Layer 5 of a small transformer language model trained on English Wikipedia (10 layers, counted from 0, width 96). Numbers have three digits each and are written without spaces.
In attention head 1, each number of a token's query is one row of weights dot the token's vector x. The head spreads its attention over the tokens so far by the softmax of query dot key.

Query weights of the head. A number n stands for (n - 500) times 0.00079.
q0: 645626644264465498435329580724389351407530316619576370539525610376710620870470484589715515415443521365868419435600585562287554451444282303396526429497403306255701637499749717438410670355543550613402611546433424548430582494493458564574519377454521456371458419538727334393281554478601867482
q1: 325599517534449672488497588610502609376555618522560432565665465494525559389334536434519709554627533600513432591467485578544653615821617229660307413584473442285394262638483692611431806565509519427539511655423590435543377632327460524740415214668580314556545563279324540481762676373571527492
q2: 291516605557409475490402457839651549305535545472451190495573516394385560558450360612490537467494479368483451372544528491587513464434518588614584470517555469552596446643645624661426703504579550502529393571251563514513652524443447319559430541513550389417440372251602539502512571523454559542
q3: 419655403469529534376303660664499620415519414553594393497412498538375570466575552584605633574338550434607678697339570393368562690456720647615381568314276402443615571436586350461488557615419435567477555450493415605209533705683504377553455663359600348581596391793558627485605391462561601469
q4: 445442525498656568571375574788503567520473478261442751469633483320666595667606484347681619328544281554544565588526229523636512649414545701402259586453588351321475411333544246502637383496597549531351644417510336355529715591656703445318564543461395439619376362465478462310416383573574419668
q5: 509539514542437644320332416454366351487376413381453610364405330617356522402515490603483516491291496485426525721497442414596817397514454439402394511284391592593273377268408653356446682478513711542633584490477555744388547383737475367449351296510618388386414620618492602662490334422507461423
q6: 526723484533634325653528439479530445543463524455473719619599487527592369331461553440651544337504484568502454499529434337317380707684601349423569386579439468628394813436302391366613216533585547508518505233352433286544407555505351504429347702427496393541531352680446614468549337699624754487
q7: 410503507421207582544296580314549339666713280525547528699528681462514469505754586661417295507573513634555368242526604345485393339488355394593740399725754739573477389724563487461417514640475661568478657671236691448341348150221587542543254423656405480349543505289507363824489626341423630526
q8: 703427421325556583381433663586549631617358522593650525629610490611487314411492614506591667305856118459217571416493365647359573301563493366427269430771552604709188590471301509349495394440464515444663517678460529465480442381650478629448343458461546636784433574603708656672318550438770554519
q9: 488742571603616652423312417570718529393437499500445554397707374266654184551578504688651243322400395555476676247558523376561357566639513645407647389623376361603454623524578626369373502511481368631680678424567536366735355456587708530296423625443728266590425526597539468536470542580355626434
q10: 505489468339728431542111503550480544290440447771675445455526482401377647590512442644545549733538341501604519420403435430369366506430378749637538319442322562347525620692436439437527529857403478489435443671484457502469629404563598298379441444462633522339429361783579404455531414382424593535
q11: 517404458492486404507470601501500378463589392491521676573376618296649461319546416410501486701491480654372279628456701581757644478694387455362512565330642608487462540329601516610388214529372683262763466490630334617816716573485610360384530227583546677366497361551390434386377465403250337856
q12: 551625366425484662532639390556437682629558607360610552556392482338318347615547460675438577504514802531342410545661505464598564647627738231535585461555365363467542467629398483607478803416573280435607430511460488642401393282436489658626655225620663499416332238316538214490560501480471528490
q13: 636606405646714314433395349342596610482368395553417682356352443476359606788571424310381430511485273539488660422491606385453459256477525444511663377388603414339534509478597666576395410451333420393418610468561430339405269577498634408377579468469467450466539819501632379380533428605545650557
q14: 432541409524658449581419536833529633609237651589566576445592494624416557536540692415568650456455344537454429691443468464399452443351598530465353617394554493490635434327518299356652595593331568640477398457473505502357578816535510234441538426356511550656490383398334622483434678506721628486
q15: 548450521582450637421587594332478634360548449725430562610566657451346436485423278776496464662541597371369517265539613503567665413635274489371419452638604527449434544494334594558396517509471526551364569378418772434463670390516365357512394529488766592546707689425617287459227433407470610462
q16: 503712673511389514605333593772885514455425475529262691410840468501288714629400444612587384189482379522358353307486789697419501587512349495414611371568721299519503556562407460469666517284494525520315533109328567431656468506576421659296215611236486492244470335636703347507321555540464377723
q17: 409401544562492456355520381252600572585391461686515256466492550474484668642460456497366316552478353601460394219688527646653452339550474282224592301460369612419444350643521634700423506526371442450590549588588558583648364397343475611445522390830629382239609606465370306418347576286371496683
q18: 444453520625485502353553500167524507355506436502459490597444488519731411351536315437270519532423422553623596468628526379529469325585514489275509537663438978818499403619473505525600334568460577549689466595621557598452490348504512524658345455497505686516380505488178580635474615443320383375
q19: 421512651480489700451419369674571657252371694398371464394505465311476610553352419648550374444545537535341499249486317559760602388580521456589559329449511530497538413684618549532554603519482453466393380416461788562588513462457485450593475530401726458331351671396600450523642575457528447672
q20: 585407592533468514412497651430290538414669529463688580600522523532444462456505553432445441470516484548591455691561576356428437294464438356459351507532467396515368553405365581465674607469535520519629408512393317444600511383348431613637514541461449581705488604437589535356459556604530667389
q21: 473411295636401398255427685287154363696647615261540560564467733859554614351780730218521585463572732533535445687452495429512448433599546407387454520566438536694478417481125380305433446335573318432440527705525524448515771260568404287717719539582502628509577327634342807480497376337546442509
q22: 461616480615484428268358623723470644653762449753573546417414523351431623486441586479829452539435554582428536247411450424504544815356619488375278664404477511388404519285597529491438599470402348499278378690545169521482482571380614505497604589525532295553501566284555547209590429430630680528
q23: 405479379376667698236411524622468687533509670599468460432369412447450569474638541521495480572528374565372497636552566577423558568319588617578282682632502601472609474440537403612436300570427376488565686563577516471412563490743630441437511519472433320549562461647530462403337421466462421401
q24: 663421338625578263566551496368606436174260465560526250585454471610523578291235426392282381657438511329516437516479502422451387595368644463474495194530427488295624419585530432743468448622382473602602720559433666503354364546517426521660679459655578410364764509572558504470470587348193425692
q25: 628436421417606239338568369481391578569599520572481627587234689316590544466422426234531418195618564738712349401578330213544438447627477501540434569739440472538644403357586660539634283480489637450339692730229843506626593481434362563384237595433406671370419611324546396737637556659496438498
q26: 469645625524652566442482468158509585590482487646659406490567513579463440266388562471402406579315455669285650489465568405595411606542375442583392518599388636539610532612498431400567316393603542417432517487611494466408346448480492342712361531600566423546655387542399588400727558540366440343
q27: 382563467417486408385690562313393419353416540583579569446329327704649466556339449465615397496458350443517578256607350325716263608443309377470471368452466582640568448456345638533556287290435642618601461202513708470543382465570425362465372690391485677497468487494186494426440498388530532802
q28: 596316508504616448636383486405478576239625443582461618490369648421605592474507452459427241376512571730706510399567494390580466580580604364249523446253586745459547534735812543412569496469402374586350539334466472450615410532452532507628563437385530677580446455587198425336672436236347437256
q29: 242409385392486509432442576515569453638573072614675535414453404733463595520429264278504753593447461690634301529529403729518439436674470538315486480581453625402306308560365636579517556529608468430492474597649382398487536443468631666492627353710315485517489584438270400659352561246483524531
q30: 415650572538503457528445257643578622518440636610588467523600593280418397605525485327449488650359304442510732546549267341576333581564556719391693386335559545570616437326362470577543452664420567398707520341670485468598673467367432569535751573737502413173610415419484552474099443601404514531
q31: 516562616333596538347448367226432520544578503409652578590294497461517533713618491569551578504458506598646638457435426643515499573567482536442408462659389459438419608461393409488548489417553282628630499526426689391429412386422452427534535606352653605573433191428269379623320464427619563639

Each question shows a short text with each token's key, already scaled and adjusted for position as the last token sees it. A number n stands for (n - 500) times 0.002.

Then comes the last token's vector x. A number n stands for (n - 500) times 0.0091.

0 " K": 475543421543510533574323215370553563564440456561563577621425300517704802290324419518567436402514
1 "y": 585456385531510513629220327299545619509436482464513611617412402624600738374436448531558489447445
2 "al": 552385323582530431684301212248365385529521442492557626466380398656595653341417535585579519554418
3 "ash": 511386393697527510663458294239490298426468527557446503494408433664645721451403568653561559476499
4 ",": 590469387651618540481293272377506562502491447541439462406520411480768854328256500470511494496511
5 " is": 577499423580642512548336313449469567528462459471512516418525442566728863273410468451562438500524
6 " a": 500545482596649585513234190386506552509486442392463521468543423560787801312348544513597430480463
x: 476531483532633928275539526487476459529525666420467545436562543428522449456449511471481566491567546531459539555705491470545497532583521508383440744622434379496350421553431483418437566363447531430406553507599513575623593500589558531592580598453539449490538525465591570190514444538404458405
Which token does the last token look at most, and with what share of its attention? 6 " a", with about 30%

0 "ry": 517576443503516488550402219361569562478439443472501580588371303614757747408333453491672529526523
1 " H": 425513364528518489571381310292510494532448421552531527517497431584655704441300450543523455453514
2 "ill": 466215314606515465656372416325548575537425410503513617454358348515607710492343407561420455539494
3 "s": 518357418601491486578349353349528555506445437490461494453438383476580612481269500534464679585455
4 "-t": 551437454595518530568450286353492344493382440502537499424554444578554689399468499592588510426446
5 "ra": 532585588649486537483423402294450401509381560540569404510562598430400597405414535437596578440432
6 "ined": 518450449530646463571365194306544501466499528480488407419438433526684736451336552528643522567503
x: 460519498640562887463565507452455487517605504458431601434485467471535449493455413460584522619394503478417448419580546688651495618464617523363560727427473482467444504433626517438449334419449482257477503438646442495572595491441547514450423502495502518523545541485388471351531406565514488415
To which token does the last token give the most attention? 0 "ry"

0 "are": 505530494575453513535383224337594477400424482470578495578389359539713745406277486552665519484505
1 "t": 433578442531463493520363233379538529425426437450538529586468307554664727356275451520633556465511
2 " St": 363543404599523550476493250349567459513440336506390442425534367516585791358322473509472536409481
3 "akes": 540439402656614503528437336249556580492400481603320495431399371484509712471372470521603594521396
4 " (": 571479381642618571504307267430555593530482498551466505470465335502810798327298482470570465459509
5 "n": 465581551644557489553383346490472474564467447540496532497531438458633750501391547460502631493435
6 "ow": 556472510769588567571411269323591372540489503426554420599504489394687735454428399471464568478448
x: 557397484447431541373480484590593552490736435519463591334500535512429477545544574499369616572495581757374657680525466394507655581403548605405443590561481519539573443496623521259472470499490423442406460578615434492633465539561384554274567550456575385567343638510472464288637475577581519464
Which token does the last token look at most, and with what share of its attention? 4 " (", with about 70%

0 " member": 531537476565538458528392188386595463479429438445604507585397366483767888401302452494586567410566
1 " of": 466486416589620498579324211410549562502468451487521567557388237472785915294214533466562504515492
2 " The": 456469464694631538558289097333645569490465523489456514491420296500757927326287544513562477538497
3 " H": 514484426561523480566367322265472466545397478510403466393496471587622744377327481533481473446531
4 "orn": 615300346628592479634285347368453588559440546531479435300455376447507654544386408579481421481472
5 "e": 579476435674548475593348339253482419429496431540573363364475463615519637446279608617499551509490
6 " S": 409533538566565450596452315381472372550402422595637519404571430599505663392329545496457500554464
x: 387554441515843681443459438624382569551632504543478565497517543454469624618464450559654660454571499498511472491579538683587467535514608580582242647179441425543501486535530475451466594459363386562408488432562452515571414565535619410501463554598532380563545574658537545491519377532496442336
Which two tokens does the last token look at most, in order? 2 " The", 1 " of"

0 "ist": 612493448578555478549406178324557384448471430401505539537414368537756832370347457464624561437457
1 " G": 467509459559560535519453317334559457490450397557531441501533440526636769348375471487527502427493
2 "i": 410510318627509447554382333428424461544541374598411490519458494529500736463433480569541365383451
3 "ac": 507493436551570460628268274372451377438611420411590574511401443618539611380368518572555465564389
4 "om": 412451498633542563562338485318607477386557550354550507594407430547624633532372456561487513534441
5 "o": 494514457571545450468363388403457506465559469517455469485461438608560589437331525442617565543435
6 " Sm": 480446512640614463594379199286413365528426487525636425370506440464540628392263416469508443460475
x: 463570359595604646448643592643604590511608583597466657380523425535472377629519533523706565543543612647517451527432483542528533539554480665386524431230443342535549474409673514399383482556480328507368591570559466593460503494432528554281551402539534341460429531588434418322515336496375455380
To which token does the last token give the most attention? 0 "ist"

0 "6": 507522483573523563531401220345585483429469441504532460560473383518748838336335526526636550485518
1 " with": 471482461576560584484385251420530576554425419507558500555448328510715849297339512462600504475528
2 " his": 451433406680592520492317185341546552587426466483474463483450315530725885383366530454579481506512
3 " first": 552469422636650418558378219368505511475466485490368470423480358419680859424407558494592526523447
4 " head": 614396424633616501527431129265582478547417448488440452401490438412676860492387429540520603468454
5 "line": 520498475582623346550382248368588418476518449474506466456500419463667786419323622505582649514510
6 " show": 496446477630618449562393264388495424550456487447574378439471416394706943304441394592496533548550
x: 504629597526411734324595463470436436499641596551409522437525467469479441564669372693610421541502501626583440508825517549612569421425507549291494695488534382415461414486491675387487454408487493462430540506707444526538600506657606428437452539646626355584344472509447456409482543542571503448
To which token does the last token give the most attention? 1 " with"

0 " in": 511516430562527544471319250404521575575408462494550608593346260432737845339305452444528521497478
1 " ": 353510439633612519620353228392489478454483418539493562599391320431761923354342440477496503532452
2 "201": 472513489476521484518452356347456458454472427528467569548494419495660881370395455545468494509505
3 "4": 488492451658590500619370275264582440404417439568397439401479503531697968420311570516390565463488
4 " at": 519437443624677598578345295401536429554388436498516413411432348463736930294377534475521557449428
5 " the": 522497459703677548527254172370603589490486489517517477489533356509727944325305564532562468515543
6 " age": 453526535692641447648336226242440441472367581435506340339481433492686825364472462505566605501442
x: 673656387443441619457495634561423468504553637637428719470523499393449372547415325627571515471540512582361424672759475614652538484521507549573574613496546511557368491416475491427459497298667591465350434502606431605475706366555545427347512553333609413501463474547421517406498365616564519424
Which two tokens does the last token look at most, in order? 4 " at", 5 " the"

0 "ve": 468590520521453454488415220361585578457444463521587521613440303479669730330269442536646517499533
1 " bre": 424557462534524553528354274426553462551404431542507542636476352517552816375327510519606459403518
2 "ach": 452496394492566441556348253322521490520535514405470685639456304457539658411367441526541550532478
3 " of": 481447376577628519526304248436532580514456457494464528549450264481744848275249525431571485490477
4 " c": 454449504530509514535444238355530437479424442540498527431515474499536799354416420569560528478442
5 "ust": 633446477626530376571462371236489429509377541456584360403464430426467718346483419528555642360383
6 "om": 532472404601592486564307440323570525434460469285433467537468367506581633443329438530461472519354
x: 476531613443442686444410507522510533557526657390613442526446462445457439603599486553444369573420560587423424554609370507501587466459582498610402561344510704411352537364564495455538591377449398494332496345444548589609707532423720491456551465479382337519222635515525487178506520506474517510
To which token does the last token give the most attention? 3 " of"

0 "ade": 482595489524465453516369179350590543451478498497582497615397259488701771403274481520683563497506
1 "au": 435553470576479512544360243326545432437476472462527528607377363554674719401312542591673468466534
2 "x": 514465380494468493542292265357454552429445483441530583573443264556625575384243586531681538592475
3 ".": 504450404601622566459330263378532645513461452527455538478478352456751839286296460433579500484517
4 " She": 587518525707523521623471274326504415607276388606459341329529525521630847383402537527569514508485
5 " died": 531434361550648512621290307439450463587412524489566446388544426436626884357469473452594493405541
6 " in": 490527431657675554470279275410475583607430430489560375347509313433743885341293470471496502491449
x: 484582528497642731300585476486551443515587641500398493487593497483443461567543523573638484516627444530415451498667482484608473485576435511534471703672476501465450429501607605448325561203451442467533492545674451568558731366579702455516606642405534383463495550566558460319482442554466455503
To which token does the last token give the most attention? 6 " in"

0 " and": 492510444578559519515345263384515574562463418502563566572383333472747899256276527460505475520528
1 " the": 487492482647601546530277164374608606513480492496519518553404293501758917321294542497561469523552
2 " Royal": 410382377652629456605337097279612453494412429503431534432385264487716897392231575508531533479473
3 " Phil": 437412435632526457531406331305518489487332418526453332381441420470703752437238539513469432433466
4 "h": 610412397571453453739368385245458434523341370579501357426529449443544725344317441577376563336430
5 "arm": 561416436670618479817295341236572462428508551446529292366524393480633794544365416557465544518409
6 "on": 522527465596533391617365438326429374413429425403505388439502497689583713375260633596463546532471
x: 452615599520660702555447447477470413550551492528499604465499528512499544697504413559589559448499441509484501529580298542614409575479510397597477719303600642595398599484592415495462484457496487276535490423595543391555391541446632674468603489518533250674277531616422355226458350498511517487
To which token does the last token give the most attention? 1 " the"

0 "A": 457544473550490533599412143318609438450466433548570505512411406594705803349346470565609542495509
1 "s": 392554456555467498556329226401549536532445485480519511537404347518655787394259482472547581605501
2 " a": 523474456589557587518272196395535590526470467433505495514443356540792806315349510525597415488487
3 " year": 561309339628568430647385157285473466462340554519352552431483382413658902307436418496506478444412
4 "ling": 699402415663614508570446148335532407438450499540421415368444358484631843453309641503506565515510
5 ",": 596494419635609544480293285398507590497469440530545420356545415457760844286259512460499466496521
6 " the": 511499450661684551507240151374616612507476484500522472469563359507737903320299551515558467530543
x: 527528504511598960210549500547485493497566572460453499462540516516542540556486524494531495511619504510493549539610450590534487505535521502446430655564451412478426422532538558450447546245462487501498492518616536589571572379522550480500541570473525480485498506436521558101463441610441433471
Which token does the last token look at most, and with what share of its attention? 5 ",", with about 40%

0 "ton": 485558433538491539501368220366572494480441465471568578597401296541681725374279461505660551507531
1 " F": 424483417508514544455419339411511381479438428578501489494512390520519680359305521472533500440469
2 ".": 511397313607519487581409218378523455663491418596409641540471366524577759309390543422524457418560
3 " B": 543470442611638507633363264306512452518503359534471439480513452514595746394328500547483494464516
4 "ur": 506464463526550431662436403297600451463375560445582301451531511648551686385386592659429488434556
5 "ke": 519465360602553441616427399294402463504505417546581390384536508607599679434282661612535541503549
6 " H": 465527483519559452576370307317493474523472424544583508367540456578614668448313511554543469476510
x: 439649478530560734436493485727471609541535449510452647326524549507435464611453471661546656500558375593468550443647482535548432517563535560484319606164373453436464486384591452399450602573412440484402432462545467402552486586540665309444507491514508478479500550631519573374543414544407433339
Which two tokens does the last token look at most, in order? 0 "ton", 3 " B"

0 " was": 453503396580613505553370293442470597498468442476562526568411361548780890267399467463570435481550
1 " from": 472474397606608534519331250411525562539448461495490549536416269464751877283324522460573480505509
2 " the": 490473464679638552536252153358602604508486492495496514540424293501759928315288547504558472516550
3 " f": 489491461479557517551418329347499322526367469519477516442583426503508750312445472462469583387499
4 "if": 721481294492420544543463370414422336568364497551471535460549347526513675311505550472507374338469
5 "th": 483416465620685446655319226331561517418534548461559510516491370451618809572422493636606553582430
6 " c": 505493568522458510556466320363502423488382452550476442444534528548512832367426454625533548487483
x: 495691433485618879391404563613474361515452504569382572445551557561503411465562449733560524484541540699551546492637501528663509472554605513472387680395462497550572585370531320504533523377547428504450474510511581597696558608654625396491459484528491505560438488522496533385453246512487462439
Which token does the last token look at most, and with what share of its attention? 2 " the", with about 50%

0 " she": 465502404608507463574436320324491465654354459561623554547392442533599905349443478515533516476519
1 " was": 386498359621623491571359277439472575527491454490504533541428372550755937319423464462545431471530
2 " b": 583486456568654531583358376329490489543383445542523512505508454596583810378528487563515575422584
3 "ough": 572414363544481478633441423405544475508316492500356484555487408467530762370415546556470500403571
4 "t": 510379324408538490633334481398381498471422397374501563515541437519427551415418431643482545495463
5 " for": 567487448643618600499365270404523457573411433479492472477488348424709800328303490438511548499494
6 " $": 372535445578649495691418263299403415557403501571589418388574457509627832291574500617568509488484
x: 456546462431588639263396539479310523600611543494393670356607405389470477445517491610627465551548507432473523494688737584539561436495565512332403562480425300517430553401508762433404595569360554494510487424569599567495702353613619420484573468547442352482473436541465465516478402469624381481
Which token does the last token look at most, and with what share of its attention? 5 " for", with about 40%

0 "ers": 523588498534516505463350226394559525473468463470547536549364339500698695401298460506654538559542
1 " including": 509460475614597609523320251388503580563436498495541492517428412525791892316349520464574519506533
2 " R": 492457440592630487591406251372465414566407431510473471397513418542663754388394520447515451491447
3 "ain": 529493416661564535591511227347556355513549512479369519449486458522543741400414458620516494489432
4 "b": 573462452627615523609442374262359341477470413570540495450581550534477616443492521616518683525442
5 "ow": 462477493590474527554476325317554391437445528416500452570492580608560603407390503625507541502517
6 " Qu": 407454436499542463534497265403494386538456436600605598480575422535536618490307593506538535457540
x: 507631503496781681494491488746432588627656536525440374317541453424549390513364649542723632514528489577410413524569503566554500459465694592426359513334500491501454388533684437544505582583413408516468420472448481566500522426614645424304539483510493437507548536583566348385431381399529470472
To which token does the last token give the most attention? 1 " including"

0 "res": 493585536541487565467346220398553527466441502447501494551412339512707658394335442475719514529516
1 "ence": 476548487544479476477364212385563555446447517475535535568432327504683760377317485473712533577511
2 " of": 462466422580601523505319245408526586495458462498501540557425275480760851271242520445569488499487
3 " the": 483478458679640545515257157359598598493485488504484496529460314505757900316283548507561479526548
4 " ro": 472471507584554480658371283331488386565232525517478421423498501600614751392425596462645563403454
5 "y": 496435450624627510604311280247467514413421467475435486377468538562598737387478451437552513469358
6 "al": 550487529680660417656322168237393335488499432458422306333467411536655712337411536570633552525359
x: 505542419597579641434504442505398430484563519468471734603467493436461372389512421584493529495632616515531471472543427692672510540523655542397470759243437499513395632460603552515584516452540578234464455433590448410663572559454630566482494569535506407604325442554598532248531327505498468609
Which token does the last token look at most, and with what share of its attention? 3 " the", with about 40%

0 "'s": 491559412595532500495357133357559572562456476520602590560369261486696845349339484475580490521518
1 " rec": 584378459541554486566445335267527378507253571489438600450456517452574716360521383609528592438415
2 "ent": 502441567696514390579338320185421398419452531476500398447393471383646804451412496520515556482399
3 " s": 560387415583557486562448285362485530570276434603429505418499378518547781383493447477526536472493
4 "u": 528450421580476458523447307456502481606484473609478517529475393395506576484385499440587495441566
5 "ite": 602371362559633444631384246355424420475569509485588473421489396451552753426389513581587461605456
6 " for": 566485451611604593447384282435512491585409432486546477473498337426687758335313477422532532515504
x: 517560526528616782325557522509490486555637620437427501414584493497458492515492501510506560508526522498434457517645565558538524440492467593524445692673415539524484453594627654440423482350386374472549472542732361561605675305564642480484473582532473379448480610493459435248502457457462441558
Which token does the last token look at most, and with what share of its attention? 6 " for", with about 40%

0 " that": 510490463573562539513349260365545584536422469489577525544406321435734864310278510447545574535549
1 " month": 310410347554514415635469288296463478444287462563527627542479303407585826414433477553485505417473
2 ",": 417434363617585537488318289386507613513458427537463519501471365457764845285276496457491462512543
3 " Al": 556433419627632463672427285377549472511414427576423396369451337559661750413337552524464553499443
4 " B": 473452456618616500630386285290462448513503371571528451447509469530556751410380535527466432498489
5 "ah": 631472377563497398602448305326530487495408495590678426380458404582470668405337551619509475394538
6 "ath": 510503425580552448684354427359458511478501493466504338330438429527578631510382461655443564494525
x: 606601660567427436437631487493546414511584508446543542442441380439438506521429372645457547610552497413487543379585556589547507571525578465404552691273505397432467697434471292353562476493329561462418382390643354443431469630546705464433522292382450375529422526589480526289566413525403490547
To which token does the last token give the most attention? 2 ","

0 ",": 484489404616571556515300248369504580523475449514591539587429350468784859295273496457528473499528
1 " Al": 416377372612610484680429283388549452524433429550467499437413325562665750413336558509485551483443
2 " B": 539445440615617519629379276298475440520511376557509506482473453537566761396377536516479441490495
3 "ah": 609427331549480409595436295329534482500412501580308489483438397597480670403333547611525475379539
4 "ath": 506363338560542459688338416356457509481504494456492428410411409543578639503371464649449568487526
5 "ri": 525505438645506513616334481333515433446424422511471377488456431581589648452318593536505494461462
6 " was": 483504494611646476551367288452456546488492429490613495355560468542746869327413462468580468508523
x: 397523535620539781318585666471571361459618633520476602465551510419537489452500476622605512534599512529466535507752520517560480558508562688550457721679463432403412475549562511362394506317481504391546552498669561590494657427533598504474583577600598475431536501578503605316453448376512441495
Which token does the last token look at most, and with what share of its attention? 0 ",", with about 40%

0 "al": 537534481552497480568372166294540438439451452463439562538387341597700764342318534580690559490512
1 "ash": 439529462603497506585433208305554394397477490519522574589375327582664717406349509623672551462510
2 ",": 408451363649591541496307260371507567496485451542437508484464391474770842323259497481517500497516
3 " is": 480512396582626529557342307440470579525456464468432503487494409570727862270402477448562439506527
4 " a": 470542470602628590537247180383509551500483444390519468488508391546786794320350549521600434488460
5 " v": 530415539591618551521543282431502456494378418533517447367517439530640793321371497560534514519510
6 "eter": 488537453515555497580479462401503481496388476313421407446437440557577581358433431516481528457543
x: 526637591530364692552384604571378505575584671257615545359581354463429485694477377472523605478442552397431442510414565597503487593406447515468554408475512378501488694548752428330441486370546383472400619544640499593492429521622527421541524430350598410398301565609500500377467458432593502543
Which token does the last token look at most, and with what share of its attention? 4 " a", with about 40%

0 "an": 507562470565483453567366176406571481441519417489521543610388309546721773381267535552635482489522
1 "i": 484522468587478484508361263406553502458464415494562509572403368550697749375286492476621471488533
2 " s": 485441397573556500552422263393511529527334438589480548472490364569555718409431467432580532517500
3 "our": 470464460619545490474483250354546517469475476507424496459520426401650749550427475492571592485461
4 "ces": 505517525567553436536373300369513458503499541407515614557462463454659729360313538551613657663547
5 " resp": 527481474520568454547498264341530533497429570503480469508533500436653773483460472517603630398540
6 "ond": 514454459625645590479373230399497455500447452454488397587508405404566761478468465561492499559523
x: 473397608540540797353497487443547440480653538457570385490481419429464511644652521498551571658485561669389432465541440674594552401414487501263608563570513502408408449578726529509553470454494568501537519467553440513614634545590521575419614539439766354591491442456421360457565550640530431466
To which token does the last token give the most attention? 4 "ces"

0 " of": 505516461555562541533334237407533580502455458495535551592412262479753872264253517445565477494488
1 " the": 487485478655606547536271152360600597503485490502517521547400287500758920313286549505558475523551
2 " song": 411334331676594464642459204374447412523364528467442621436416368468687891364375451516518429508521
3 "s": 458472450576557484563359367454448526492412447434474528437448439445618717412374483446538597559449
4 ".\n\n": 495445427606636540460229261397562610539489481512496483497433370483830831193256475459543429454570
5 "He": 591598481681568459612387199314420317591385365543561441357582509460612874348309517463548495469471
6 " has": 490521482598588501583384258442428581638408432565552430380539424531700921243373453525570462511522
x: 435614499577555674269549580411626439452520663459487469495550563358566396411587492708613512577544605548441501629765592560500471514409459553544487674606502334474519425496610549361333531383409516410610483570646552717545657479487610397438446500531584414505474549577492522252436409523428425423
Which token does the last token look at most, and with what share of its attention? 4 ".\n\n", with about 40%

0 " cont": 512555480497532555469413353453528462509352478437539495561523441438553698408429395447585569395448
1 "est": 461490500563512459557478331359487344406546409385495511471473447393578777404330435550508631427379
2 " for": 426481480610527570461384281419525505563394446487516503535405317410725801333294483432550529504521
3 " previous": 522499452587601401573394154305559523530427459501370491515488299404663948425354505541536596527461
4 "ly": 585481465695595304643476299369493457467446419479517442437418420470722897314428593516520603557488
5 " un": 565554594674609455541588337353529370525457484548568464426565468472590773404531521623527646486526
6 "r": 443469527618550389506460451384424372399476422570619511431611567492528683426445508541477599359509
x: 518667600516679714301495410504358623478609562494470656244432467421511454506520590542590571307533676513531477457578311570535661498511604547554528437394520537520505531535498384336318537571589522606447600529588515494620653465665439439402561453677563404427414521499576378447500563425576381480
Which token does the last token look at most, and with what share of its attention? 2 " for", with about 40%

0 "forman": 502592528579497472434496297401572345507504484473585495536474367388674751506471487456575538466470
1 "ces": 468596545535506421498359216366536513491490561425491497533416354474726756382319469508668596590533
2 " with": 444460449591578572463371251417522594563425433519525513543438329502733848311338504460587495476531
3 " his": 491456418688612508478316180341541553590427469481443437458476317517730883397365528449574478508502
4 " b": 460465445567635467565359342332495495546384412587535479464514453568596789390470473536527575441579
5 "ig": 591506451433554559568416405400516494520416499439574474394589456565432601441436515545459556405463
6 " band": 499465413692721395582340228381453455616473471372528260385414373422731824362445354547569464559517
x: 471606598529427687540592528416335467536628514358439538363530509469426368648674362625528500541512507591558421531705550536576594530497604498400496719345511450287410449401561745442485494358384521474343549511668482507558589581612523471434499631601662383534417624601475546391443450539513500400
To which token does the last token give the most attention? 2 " with"

0 " B": 494480456553561561558313269339597519551448410506518532554455384526665818298298470534531466423542
1 "ah": 307460346518491411624402250333552504514416463549484574608409343613529732379313526605581503363533
2 "ath": 505375325546520461684348397357473515452521480443515563520387397567594649497363465651497567469502
3 "ri": 455404443642483521605321468327511446433434422508494425529407429587600652455311584545539476442450
4 " was": 580479402618635492527346295461474582497485446488474501412492414541776873291386455460585444489544
5 " then": 559503472698662449581334335400470518503485439460542488463537469519660905333432519409543515534492
6 " moved": 495497485522647542527319257353462560563382486444496414391502466488625689348416419500591519534549
x: 421646455590435857525552571569436382529700521386548604587539449508477437533522422638540599580455411586486398452684577622605511514457504533484577623528459405460324514448659556372318514411604415453541484583611559516580632352555548384390511489574592454560433517553532573329555527470567448376
Which two tokens does the last token look at most, in order? 4 " was", 0 " B"

0 "ces": 499554524540480452523341215357554544446454557435521493514398338502745745394271459504672573572504
1 " with": 488475461575563581471365248403521596557419435513555533559425318506732849291333505454585493472529
2 " major": 483457473574639343496411138284551452501499432484504493488465377445686845415385554540567618508470
3 " or": 560417411611598501543385316328460497559404423512441485417475453481674862296389552543479576478497
4 "che": 540508479664597367737434307265548493322448505480562461423466497503648738455384520525542627435389
5 "st": 482541526584586454559412365323408407404495439365517531473530476547500617409483508520488686482375
6 "r": 436467513583533423554518437340535403315509378539695583467600593605502661451357562589456594406475
x: 505439660527684776414460481580539463621504502566525514420405515472444467522589669544706380342440550460541546438517338477514581530430671480593498459299561540590407568507491394423378445609512662345368486391479423530501475659538570508395496520653490580536282479475592430264443464359453401493
To which token does the last token give the most attention? 1 " with"

0 " the": 512510492630578551543274158364602607514474498495522527556380290508755928314298543504559468522559
1 " Com": 452466402527540562528449386382511495576390445444593579481468371496547720456345499486459478399405
2 "b": 457343389696642479657352368239363451509484428499482647510395473500545662407508376504491504463428
3 "at": 550525482573541467574383391276533398407470450428459466495458504633523705434302563642406654515454
4 " C": 508512533550504544592413263407497424497462465487512452380544550532549760416338497582468450501483
5 "ross": 595413498687665488600396272212622420438487571519640373383469449414582761506403432555467633496384
6 " (": 474500440629639539531349321484525558529461502564547476388538409516780771337330506483563469471496
x: 428614467528542770280537487456480341570518615542391687469533575433579554561496545468579518496557517555275489461724497451510548403494504575491362738616541475354433481379602560453301573333433491527597409484536501503563505448712592456502492460520465398448610571631528498311466413471516504484
Which token does the last token look at most, and with what share of its attention? 6 " (", with about 50%

0 "ed": 499563476506496508506407202380564541449433457458537509566422311514745774351320472520690515489526
1 " as": 452492443647560567459362310404522548529442470505552529538400394479705840389341498442586510510514
2 " a": 502496448593573570535260194396524576529479442411490483523450338525797818330340514529596419490492
3 " \"": 494435450648606548518353267378570494538472490483523505432414436463798785293382448376530488454507
4 "w": 530436442565499506505363385404382513530347509505519488438429333394541686295320402485457519457500
5 "ell": 617438344558565543574350309327496448546514407515611409412469325469612634435404439544507617458476
6 "-m": 432439427480680346648457287361518463540461424561514395423508384454608721329438602608538506542486
x: 543540465403636609438399440623536479519643485421480573306567418490481439478498556546760493637470524593509369506593461685519558425513489567384527560238425440550448482442638373476436648342364407349419524459455712393565457471685646524488555552519510560474376509618457523346419388568479355502
Which token does the last token look at most, and with what share of its attention? 2 " a", with about 30%